Layer 3 of a small transformer language model trained on English Wikipedia (10 layers, counted from 0, width 128). Numbers have three digits each and are written without spaces.
A neuron's activation on a vector x is squared ReLU(weights . x), where the dot is the dot product.

Input weights of the MLP neurons that the questions are about. A number n stands for (n - 500) times 0.0014.
n7: 425415215713482672639521360609394559621448373710479496445576476569533380444460351657537686396472422459385546465373216339683307640323468466457490399535592528401594621689672419411471568458510365394593577302454446374462553576410446622455583423671299461649500506431593362646257368504607573517275600636657473568627734542611429375553432444485574500424567510276445653302557306773489608399458
n11: 474564547652412374319458676666533330485425251471477504504552489330456504414353392492343557438430275451362268289429465396316476560610565335182376419624559504579537430337573664318475380362522605414430375162551400756553445466557618379570500588645649400628346619349551637350405398406486515575307336570480456192859534659369518609353526554608555366797522475458588386790563496327535618371366
n19: 533567633530463497500617686514254420530355538464457465616308549543360508666448554596351294534524202736528355491393462482644436533330608790323474575659408462487387586550422489647571482405411445625431461590493444405346666517510524441386500527550403422575441315676366515485346510390556567497597287490415330261539668467553584432497424530616477816458577752450370530642484570331486507588460
n40: 635248370720432493787582596568457485162518175400585647581582522608586598729555792672508410473447486504520563317525561582544584467589609618416489778611649291390356458528284555473493472466526481368255267511504547358273487640519477377401396317421389677462496538611321580529254381496483361467574489547245593351396567377510464442496606394574468361504521525567414322596464578569869533384344
n96: 229487421345525346559614278756504435581584377579456521794564599419692505307321583462314697621438626520353534345644500464421578556431418465649408571738627778548359433447205358542387380768408554468792621443425512703435368778362529437522572602578587500728340395488542372650590676567364683560415772397838360535426369354385745174724644331611770500428410565647577561517488528601571496488515
n97: 681609523700713539334349473489362430555590435126591603705350579581554453616469395553351411709560439522606417476623545630397615504504586546670339647507565538565372398483389562587558327429131677515386547555375392699555373599338557614578527678556334597553286554482330543571474656569538567577552341572278447612599367264529403447376689373705528292427599681240647353416726563435496338475555
n119: 770429560713568565598212414356484305512665739451686569318474679317618577387413194354496471376543561550527539280810598225361571369633256452564690553604655325290379594371653540709574505597492355635282633350461422316554515301646612388534418576664442492500633638508620650361446234220593624426617371573614464243325554483430605500560484458434360480400556504399623258836577537310509589277193
n124: 508757610699520461612627516855485263385631496573528611233546306587571482397550609745483360427305388626432395423298342636714598473694460692431535766417539354488569463526369701606537938512488605367374517429353539294508644437468279451376265548412229360472696522405545382437218569463570603374575247543471321414483372560489585339654437464408622378289435313480479349278519651615434670461530
n125: 402292463399589480563348376459496340516511558340242675377701841524816348487492668558296419376582799707496508333469471315530672453560270635652437344703559303393640397605415390320292706321347533354463874340586669535544525619299359475448308435383493488549759544452405338500508438426478473333736426520293569409435701404568574418459496642601404419479477364371702292587586444687525602500264
n137: 402673565481444323413597381549575596433367400596717585511306780593465402420411220668516582603409255537334580751574694426344548547467631590473662504389413360430575477576478704549407613421467492398344795281702718282347557401608255550316689418675493361333305592411629560497656160397476432419485546634520454327404515441513525464291526564496525685392425525444547444588532307427557312482455
n150: 171331412661571565412500307516321360274331496681662277423753447554561410483557408576425468516743390419621434294682544285563325496694590545584438564577275652746345544504583521568612632318397356266348463473672485492477528519488528556618682645382526500496628407469372584473402351709591646713519588317167545420508708590264299467532508595914387668435676504586451426419511539516657557545420
n168: 556339412393458268761508470733575525480612620265557564406393496488629410464491722720709450373366253549623597580213584428704456540512604242315585568859412466484353378485261405403481531254500517290542274352534552508142403545381585411447445508455369405429572523811433245489430318411408524268352344540656677553707574607577496112538577641465698402517551415636513426436340307661555276408312
n195: 615222608545304488508294525262430641456530723700340382564597370524632756614289508255539320384393500580474485680742707487535383270395675668475292496636733413237363450560437385624395376611480331679330590371400464631504471324443446413552555585537447557657571749778334387465294334475624415548556612607662360614266528217514563452413412471568523423504566664370258326525614484266629650229647
n226: 507558611565485690415739511529493276449377379605547598597466333366321338433621518615615573582504630428600449560560444348613721290384522287467461539547543485325244649632521527519591389181475426297578527453660511493453421403402474534500602394405449555641790397789366575554340358440432625557500645429523521453613275648436535522648707617169524427606559421555664453440549265507762518489740
n242: 441545579530435754579744641478541462500423393357678598644759458538262367528473452368323824769666571521463597468562443674454381492701642492701424496432630443238657315404670360176365659556534307243478568568658777416564562526659496685697398513590408362439387322419324492421371253593448430216483487441821743384495479286587587387487567366891718385393442411625662461628762560438566876525524
n253: 367405469541325423449429577675371537500344406496515629415429764511374401755590450396635583542527347507352419497230815483650580382205697764443314442478386331319435581686362659711409537580610358397762409357492478445549711593590492399638594606560532693508418493642538483510590504481441547582740473372532417622327666440450453365515190435398460600590439408330484519232434627504705635354650
n267: 469358460634584638665512455348632563586600336496445488734340577461301450479430251808404512540649481660605489416784476513627530620449619333488251550441523653352717553522698533371595522444388754709617517409350947631567504371524382569391574179567448659412621642288686454431666536358643353586701257446467576364382342512500400486311318392562527425368421455452554347260657469333589619534640
n268: 577220348413700689540541279257543327446251504620668453439500706455604424692405445631557517415690460607759721546587530400469350735484608611546545320561379487561532669477288361365580149521715386439441574512288686670207481541504738666561650537541523538395672629627432563677599487500212650431442292492583742388460661360408544564441390291613544583621571387537851809419324323624449383320562
n269: 671430377562445468427334701517393409587606250451422526562535581413914495720609568696689483385771593376597414550541632326451442419665483308364282331690557631377460491364102478487311604710520644594811856570500512374608361376421294538527487404404527441576514366430470425351342568380744544656537747225434707338562392521356504679547484483356480456543392363809330309449581653667234435524554
n304: 583613294522523300539585459649325669687626653625646560407556356460519387336705436674604450472650504336443256686984386912745452601496392298559500582345417705245302688625440142536467257776434600653408278491747635295290415620415647440561602585478387441418500644575335540445487537477525577597683463605481436355610590594433500383295720342022303453519406555244345567209587518329643748470687
n321: 366618572537747576327653394337595459294617547357377547786703654537617286571500521551456342653441616726368527316816462409518359553216296536686410540607387597467568436515688565538584171588301437569776588554564641484463642541603381176599680504384512341525758371607597467496483560491469457545409347411626571647598330488639460253395866588201504425513524387450392529645488661193572794664750
n336: 641551586512508449578740512541676520604511404414266434456671582281416390569638137673721557295484578472445312359739594469358543339440520681418567407659461475516543303481461572300452544492527247390570568532500461492448648536408578372324612263480504310627636467349566439458568204554679676385248640320319588513397516548259504452574484536269327408592673798528844644434570544727368594519828
n350: 691582484547276315621628480311619291469412492580346468438305660395181402387581726476636689660432515434612416287530329389504791347550531583405535383624462647538568245598575599595547640626630496511456467395388431652711416600496600688839411543406416476512534572492496542520586756556217630442585400549447507572504344648476538505500374598426463273358369639156623558263500186713588534451446
n374: 426496512462625478647575380408313455433344379443344402448480618541433617553480389581831663311331431254476281514517462376366311511444390558519314537545463462367184419451551440300633434367452565526427416477488434290553476500451698345500609523545630428446603486249427544513286693667465752448429627841338406394552753579460730347504459306733561410331550504625800571605774485380527522555539
n442: 319281650327517215315715332308401423393524451551453786342563483569685263477703557518500543266298504692711715428533522424625647508701686566390466320380563342538542478548471518650492561230382680551284491337509626698448508333577407731460670652630239144289363567620376744564444673824227533619483359483514508374759453161466546474522390404500368595554455370578410479415776427629469248563291
n452: 726188661419680551579520334680415436613477681753304492592745543488555375500542385670586569728533512612448530642509599469604660488444581348323684641620516591560305483625531496640534562496694450647595620294575350287638537428415187592533341508403681639578460693424405496500476658350666523596782579315338453496270541569690465543331424251576426434820605412484419520291433577700529244147707
n457: 369354572588479553508608577403786546471484595397323465488400541301684471536487483419372609440517456715402735442611675752442469345546462460730459751504691666361468466539419693355465391302582466586718659483662529581392327231271371457492487709626364311445605577575654421263546393466422480512537667606504416590017592342607528271317480201649708185404516398353382525711634346173418411553783
n460: 481529516746539583420461472591362550380665338336643807812679705368643473500606452524595661544337345573575463514401524363207575500422606342512435462446508416439658396711432442440579453733771452580532566663304500340652581693531645304457363711551624449706551690639253521606597712348373273577554372534508302395358469535369394621329209256475429530610578390465635508512561508528307417568275
n477: 601443665482342496605540486518436576803698547486380533478458535607378485157631432528324369642308582553448555301346317461500505711643694552482434339651609715443461752370418325207492920301667253443417571567413329710581415646165366735295537451572479383596716500718413339347482624629517795673594505413429367292514823661599826345322658871340362641533388521639430406287396527671671744478508
n483: 972718200491639571187573566732522413491535772569259771622519500710558432678586280378782296524678367823422535449652533677717451563486260390580844562609312472310301397414522379818679585505500566270763388592665473513404662486514609552433476684707718472453485340427237413351440651339611706518486500469519430341470123646581669429617491611692425430796522530247495308509678431590519692549547
n486: 597552605517454520420685487513602488496504547629223748492710806578509131509371722394413413141685392553320496618486454387602562318406504563471646376512460613435401643388385548550378599404298475443555652710445371476376712320553538428609479446533427504676324439246306156406146703606377575679648551536639342674641389369427420215601407529427789575642587477653245455530344422747381340544473
n508: 520430513824622548601537415286417508401617401692401410410578439393609419330604521436359550372479492459487547573330508354554580406665634624377410440418577182696564466764741421343292477088679703516402658355730597386222579344326457496584608333337267504441127202401602481464230278564458500381376632528635412540473654438371484654462594370369648750513568512704417355410508670406526205528558

Each question shows a token from some text and the vector x that enters the MLP there. A number n stands for (n - 500) times 0.01.

"ad": 403446490351599431439575564615337613566544665589540480346442623407378591393257752487619456597411575406613621456459493745633499508423430459655494573370554474599482498466393525342453548443447467378499402576550501430570567559588513501362436648460467726406451575387607531528505577557393593324400425643431418668557363474359499733572610427513364640388566445554430481535248612393439430519619
The most active neuron and its activation: n124, at about 3.2

"ed": 449368463553399485404513497566505675653471334515594390324471529448519584439334687545491445588447520514515558346368475633528380574458480446473611395460676554455560495466416539572464480465392391437627440496623317379488555624589524517444460363589473726434452614365581644526488420608308505451380456569506539755505461597318410733663647399621349730588668530416386443472389645477381343590471
Which of these neurons fires most? n7

"St": 486450532436500549413518418733516666612506453507441395443370698355493677426432771625407591526550548405460576581238344626504446532354560516420560599321540476442613546396470422538536506626434448531487335453355309495634611476599470412509391474450616522430571448368624504603525442585444570315533561613564556507670433564364575818520623480630340546596566452486444506340409336395427406559468
The most active neuron and its activation: n11, at about 0.66

"ent": 380416573505448386377518385636533668437511362474477453456394471317398605487374720471600513502484569602551601546429397557590569602389503397508602498312634555595547481435498541616467549441501341491548428521571347421523572566459481404403307447468592730482537419457543472529529439648404560465383457625526643488597338427287498856677691393528258559565525673458363479406429567463489296577562
Which three neurons fire most, strongest first? n508, n226, n40

"an": 491305474345488541484672598506463635629505563461610512343444454491421647431384635499468516567459641468539618439577534576583311628401599298588476627313660495424547397465425481338568630425491443525357419618578454544477504550579527540483417513610537534416597439266465449652552527477371412344356588644501479714536335527398533796619690371548385690536565486576439427631440584385351431558578
The most active neuron and its activation: n242, at about 11

"y": 470267549484436430502575494511515594589503438437502481432581598378516718526460578460422397445565633516573499469441418553622418389434507322469550542374560538369596575364457541406566689540349313399435339622543472394563427413489598430519501511506517664508483575387448459492413478692486530493510527644664528610594322617427551955579701392504425594665663642432423348544378590425410367552449
Which of these neurons fires most? n486

"re": 502351449329411333445452602610530721531387454498424540388534526396392667465486620480452471514383681552474543464451525512683526508374533343521375571467478465517612501343497550519420606488490492372421335625523354441594482465462387405344431541357481613368552587372554443813576468486464468425495506589552534725693330421513568857650523421616361501516617414516343489632569547454367461630524
Which of these neurons fires most? n442

"es": 311478624402419493479471572491479665593501476561506436463380528425419544454365691462471403618444470629465411471360521487552382453349557327595545595464635484448531527533430533589534527350377317516554408679523299473539585668637496423551550428468500678390610582347588446624576409640381619476452560644544548870506316392396438704487610566594330650550650503486483490421410647379364440608504
Which three neurons fire most, strongest first? n253, n321, n486

"in ": 462357528384614528442375643603468659544447599583591543499492537383408632437414607530314528529557382483403641486373474471597260400464427576594535482517616551391559521291499628456514690435518469313348424521401424524507465412446619397542444430501590524535499553386450507474780495529538549405424476566551439633565232566448469797648639347489306368597604476427390526555417692315352501557461
The most active neuron and its activation: n11, at about 5.9

"| ": 395350497383508385433488547533591632700497530410557378393423539395567663515431616540321476571414624455476476477240532501559314491522498503696750583560581271537449609492412501419435572561359418358480400591532420531450481432566563415585517393552572608516430479479602516487611552552582554408372327519481415685591306592630555877676601354514332512555497515543475583612519524422376460618425
Which two neurons fire most, strongest first? n168, n11

"a ": 471329544397556499339456491563394587477513625558497517325450472397516656379371642691449520666461435396498679624370517455691337473522509504659565498474473479536631529414476603567378635493334436326527535466410442535481422465562576446492622376436539540499574524272577434540637567552575338470461422759453496549495334539549551724621569332372265516581596534451385349659419611472532459638273
Which three neurons fire most, strongest first? n137, n125, n124

"ed ": 383343469450508460311490408597430673711372536572590320510383553408590555293460594490347473678430533485398631454405524517599243403594525465605557412426484434368602465528335674437515532351589399427535363465460527502423516609693666295466562405529497592548541565397574557496689471589428580428491467660502419649485330527527491705646590331538223606508496599511404500524478515486380524485396
The most active neuron and its activation: n137, at about 1.5

"X": 352304432515485550512561533613391668562608552526446562491451669364477793357363747533428367536564633463431575566568369695532445460527433457569516590510550523472532495477378637428598634573453426517514315677589374532521471506497519466591457460532484577469704488467514595524481358622330574597453455591446509525588389622353515979550594448572299532544509551481451440620412444485482474573408
Which of these neurons fires most? n40

"ou": 632437550287548458437593481544518545603472469444371540306379637401546650589415628538524522462433624475548679546511495493584424562434546246472461608346636459469631501430438679500561506458515409503410422477494440459428525419438397426494367421469529671484686668343434522679596391672521457448488497602537457592569258503643481841653655408533348687622596423559458475577441575359459424588332
Which of these neurons fires most? n442

"B": 419360579485372538443485526733466606496480523514340396458313761425378734474362690559439401518449551484542525561381310648522433507283581489568525515351627505525488620448384486510597532412363474457419364517524454460583628595503687368424444482496576412469589357429476566576583470603542518476507497474477595545599355529390584813703542421541257582496572403502481612446429417365435458714375
Which of these neurons fires most? n19

"Y": 411299550467408468528602502556508717491568578559465457463398706462559758413427705512455362478538728394498554517462222626490407429489549400513509596404579615342509541343470576461664605579310409557439262536500415474573465531486550466559526466552537466514553508439547497534417416709466434434493553594622575536577329661439563937545566455544411583626533561457538372581391468505446446474428
The most active neuron and its activation: n40, at about 0.9

"v": 420429559445435541567528390516481583703567477412425347569479576312440684482356627476382484526417571530487708484517448671479383647418509371554478496437586479313645499510495594441556538500423476463409451571595525315636581473477507419663502338553465817288541526333468623537686513482330589436517464500537454611360313542488485770755582480605437592521568514423450375580503600338446388580615
Which three neurons fire most, strongest first? n267, n242, n457

", ": 485335482310483436340522561615464777632425588476531332384364555465487524457402739627397527542466654479456460547467609534557306404527594531626483446515508446475490489389406597438445691510440291342404495610403443547521633440570695398483509335472567493532479510460539474429674480556642496402411475616491425510562183634412485787597709357442348597511637544391475466509534517490526507608549
Which of these neurons fires most? n336

"N": 357312491383474587493459543565437648680597644557501516468484718413430703476407594675410425463467642393550625597481243717567438509410516386627421543381524605452543578445583587428620602542318430486502403529546329487389494449521518376539347454546501560426537433410525563674579547599477422484470609435560365565698431648476549834670717405586358469496526468463470431525377512415376476541392
Which of these neurons fires most? n304

".": 394255463154484344355555559583511642517455561431407356595435540412526730355413578466319473679598593594539541402329516636597437507609431521516515558439553334441513482538515585359496618484307481499481554388510407588583520411627558476440512407453599627450572516377559594533637495643457371378433403536549409525692231558528446719455593396484379548369666407420478443407453589529492541589400
Which of these neurons fires most? n125

"u": 441464392449535526492665553614461647632594589327509460491399675514490645484375573510601400569584564472578504460614445495640477697305512428636342429333654477415589546326580371348568496497523400475522443425523374555638492518501576532582407532361543579462607568300510470619660541587390585535362568570443515665603210530583568808561485528509379709457575669387419553583479471419357402523624
Which of these neurons fires most? n97

"5 ": 327331483491402380429513609551524687606426588496581409355431637383433668512478686603324572597438586485513662535551494510611428398593450451585547467427568422562497407455417478532484620520400484476551528609396445553568372507532501428590612405481587606462612632414354414607548621561471514560446400623507594789614234628616523796615615314624267550447657488388476568461370596477498415603454
The most active neuron and its activation: n350, at about 4.1

"Ch": 362389514402458525475654439569503584557485574641489387438479687497509667486473706625498476519512707366391598533415340678518386609303602444510487476466603541447480497538427581471594509524332433337530437656605373370529636419616557523552451494564488440535576536458657495496386370666456610401426522732479625601557335653294532795642624397516339508508520392381574385509363428473319477597467
Which of these neurons fires most? n7

"or": 438316607361482450585643539574470627582517622543555384293460727354478577396535673586549383535491503559535568405357539543624465530394422384576465574388659468546633413439476543592495607531313446494319440644594487486421577569567354469465305443434592653446574551385528495651671626498447478399454390666499531649486314545445468699565607527519271531498594450454417413490404708325346370652417
Which two neurons fire most, strongest first? n124, n125

"as": 508310489411505487415570558560448675517566515471595527359549650509498689333315654367502449547480605591639653463424509756539357454428508397467520463388692434522463469449535617378427529458471303523544462625497478466538492687529481419583505387495432529362491478407553530574612521559356490539494414540575515581407339514454401796555738492577430481536574666240437499546321677364351408704408
Which three neurons fire most, strongest first? n457, n97, n321

"g": 405338486474340473599451578523397519739446680551586386381393495354422681514392678508421500595631499507553631491451425636594436489432455542526588493290541420532542555508399544501465502531317261504364410621662388466652567527601553412483582502452529581354551524345537435538603521435439641602500316528551459596711341521455544795605512659566370475601638497425482586644404517362420394665618
Which of these neurons fires most? n19

"and": 405423605435517444426583328571466634451530499639442436464509603353400579501312576589543352608592635456516552540434399545429278606394578359496416558530663433499627426422433395262438483520491354483556445513536410386513461544569571535515538483550501743535556535392603464612618468587319606361416457682516511708474415407272466727625609413664357672497652512501446480430365670361310435545535
Which of these neurons fires most? n268

"K": 408395538460402518450663518571472616570617614578598325520406718474448795444409755522397472576539675422478497576467193610487360468373602375566518559393642563430474533469450446412529563439366440407506401504575362460539638478599474331534462474540446382469510460332571572638529432548399543452504532587558508526655423581423577907570651439503372615522520421438545463544434512478465316590411
Which of these neurons fires most? n11

"s": 506353545346361501413429520637435601504521441508491512508507564468469686516349582478464353524581608512613602528416318577624378419457530226651563509465541466522501474568515488463550782604486400409450349621538232388553509595488569398462516419483560552330509445451612460641649539617501653526549343644615570617631324564445458858635645534546406471499657553434550490564519556372545324597507
The most active neuron and its activation: n483, at about 1.2

"ang": 457307613374468434443559509503448653622602600500655525375471585399503591394357643385484440549493546534371590448484416566537428512353531388591546486487583556358520546437325717370467588445284269506360490569580429538551471505632567460533569394489582607447505508273512374500408453615306474655435506511546524590616349515268452808544624496475409571643584427450402548667316568468314370569531
Which of these neurons fires most? n486

"–": 306404523409499505335568559498518662497501615533529534434377649370580563404346637505342441648417508503379542424418455620560396480469446414519599549530616464399589522538405501453505649517607419416531401616532291457573599434659551453479463366599572523391601520474466411546623581452515512397523476536508283599410236561514512860522519310693384638512620561455456499436464714512398456816530
Which of these neurons fires most? n460

"to ": 505387435475565393271499660535534608560568612429523465444462486339509721368412669577405434509586577476460547543436477499511373460505533483462529496596599487487539439446400595471447640436524344381379431502478385450429515496513530276550466418544551498610592663432424431449678443492310512498372374615494302566487219528520464796675697329520177589630598579407472532564414495332443474619455
The most active neuron and its activation: n11, at about 8.7

"W": 258409544394464632532669498611448665545538517439406477411463757563451772490397745636497408600478611417433660554404332735553391427408582499500530466442517541413547587410519551596632577474408360393497367577502379499501576559548504405612524492575437461503677485443614526614551492624480607439600567521523463512633312573447555874511528404589344582470567473459452450558522512326308428546505
Which two neurons fire most, strongest first? n19, n374

"en": 538538503452367521495579622581506511621522449531539349328471482215459575456398621484519406550440675585600587520363486625592444499418397395699514454394633361448479425571602518405612595344295491452412380472603368444727615374633511548437494427400540642572632485436472582758507572577461488495397561595617413764560331438391605770594626480470459654367507479492479483434405524378357518557531
Which two neurons fire most, strongest first? n226, n124

"i": 495559456390392495440581662614579576532579607511580449436512478339433701430384600503621431471407602361497519416540442672586522489375598491562490437294589351422532472493420482510620711426317294499609573677607397482555445438637510575501519403374662634480587489375413520570538558633339675512492519548378424535627363474472536852669626438652360507565616645406537410639485538443447367606583
Which three neurons fire most, strongest first? n483, n226, n336

"a": 498398454404475488453491555527467591628599603550540409402447604520482772447316571512548482472393558488604537524476422607536463491495438341585467545318701360455578444489604479439649553387367207440478622675474409489664436554461537472560481445488433783530609599328545419621468298626421425452501353643535439657628490502365661782673539487592336584597575543562412432613437617492438583568530
The most active neuron and its activation: n195, at about 5.7

"c": 434402626318451580518519469603494423612427561560426520528348465415470650523481717496442467492434463327430640442477479664603501479396573327543552497315569343554530551435502507327567658527460395387543477669540385370620685507490539360682445431459546596515614531500493523637582514427439452401477494613613622515669323611440453791600662463549355550510575500566479481474483499264328229691378
Which two neurons fire most, strongest first? n226, n460

"im": 427338476454445479433522579531547605665663587484610476362575570369405638456424521378660271621577707421404681410568448628596378506427413434418436586473475439471593429510505512312456647482365376375349402634545456433536532573633317517513455573490479644513461510373445582548605548593348572544388552420469370560425410500619383844546569360583291600627551494498528422650463562435365382664488
Which of these neurons fires most? n242

"g ": 345356465405506601369535567534429612625449688485610448543381502364541592326505710503428623695513598459441644488461551532599322464619476477669515556507573501513522550355339510300507684411456400418409469663485521387561477480615467373471571331484559517346585527273412347462573461601438598558446436616516461604586352502424629837658539360518278599568558595393398521507468489476393473598466
Which three neurons fire most, strongest first? n242, n477, n150

"h": 455414564399492462521555487475516659675497575601525353378422580427491777525467649407455430536311621492469632502368465681567516436395637345534329561449676468355562518648437425435578586492453367488440372476532372473593494659771466438571520414487532535448577555364532392511584432599442575574472544612512652766531346485356659740605512479506341536583569535536376445498527632382312336575576
Which of these neurons fires most? n195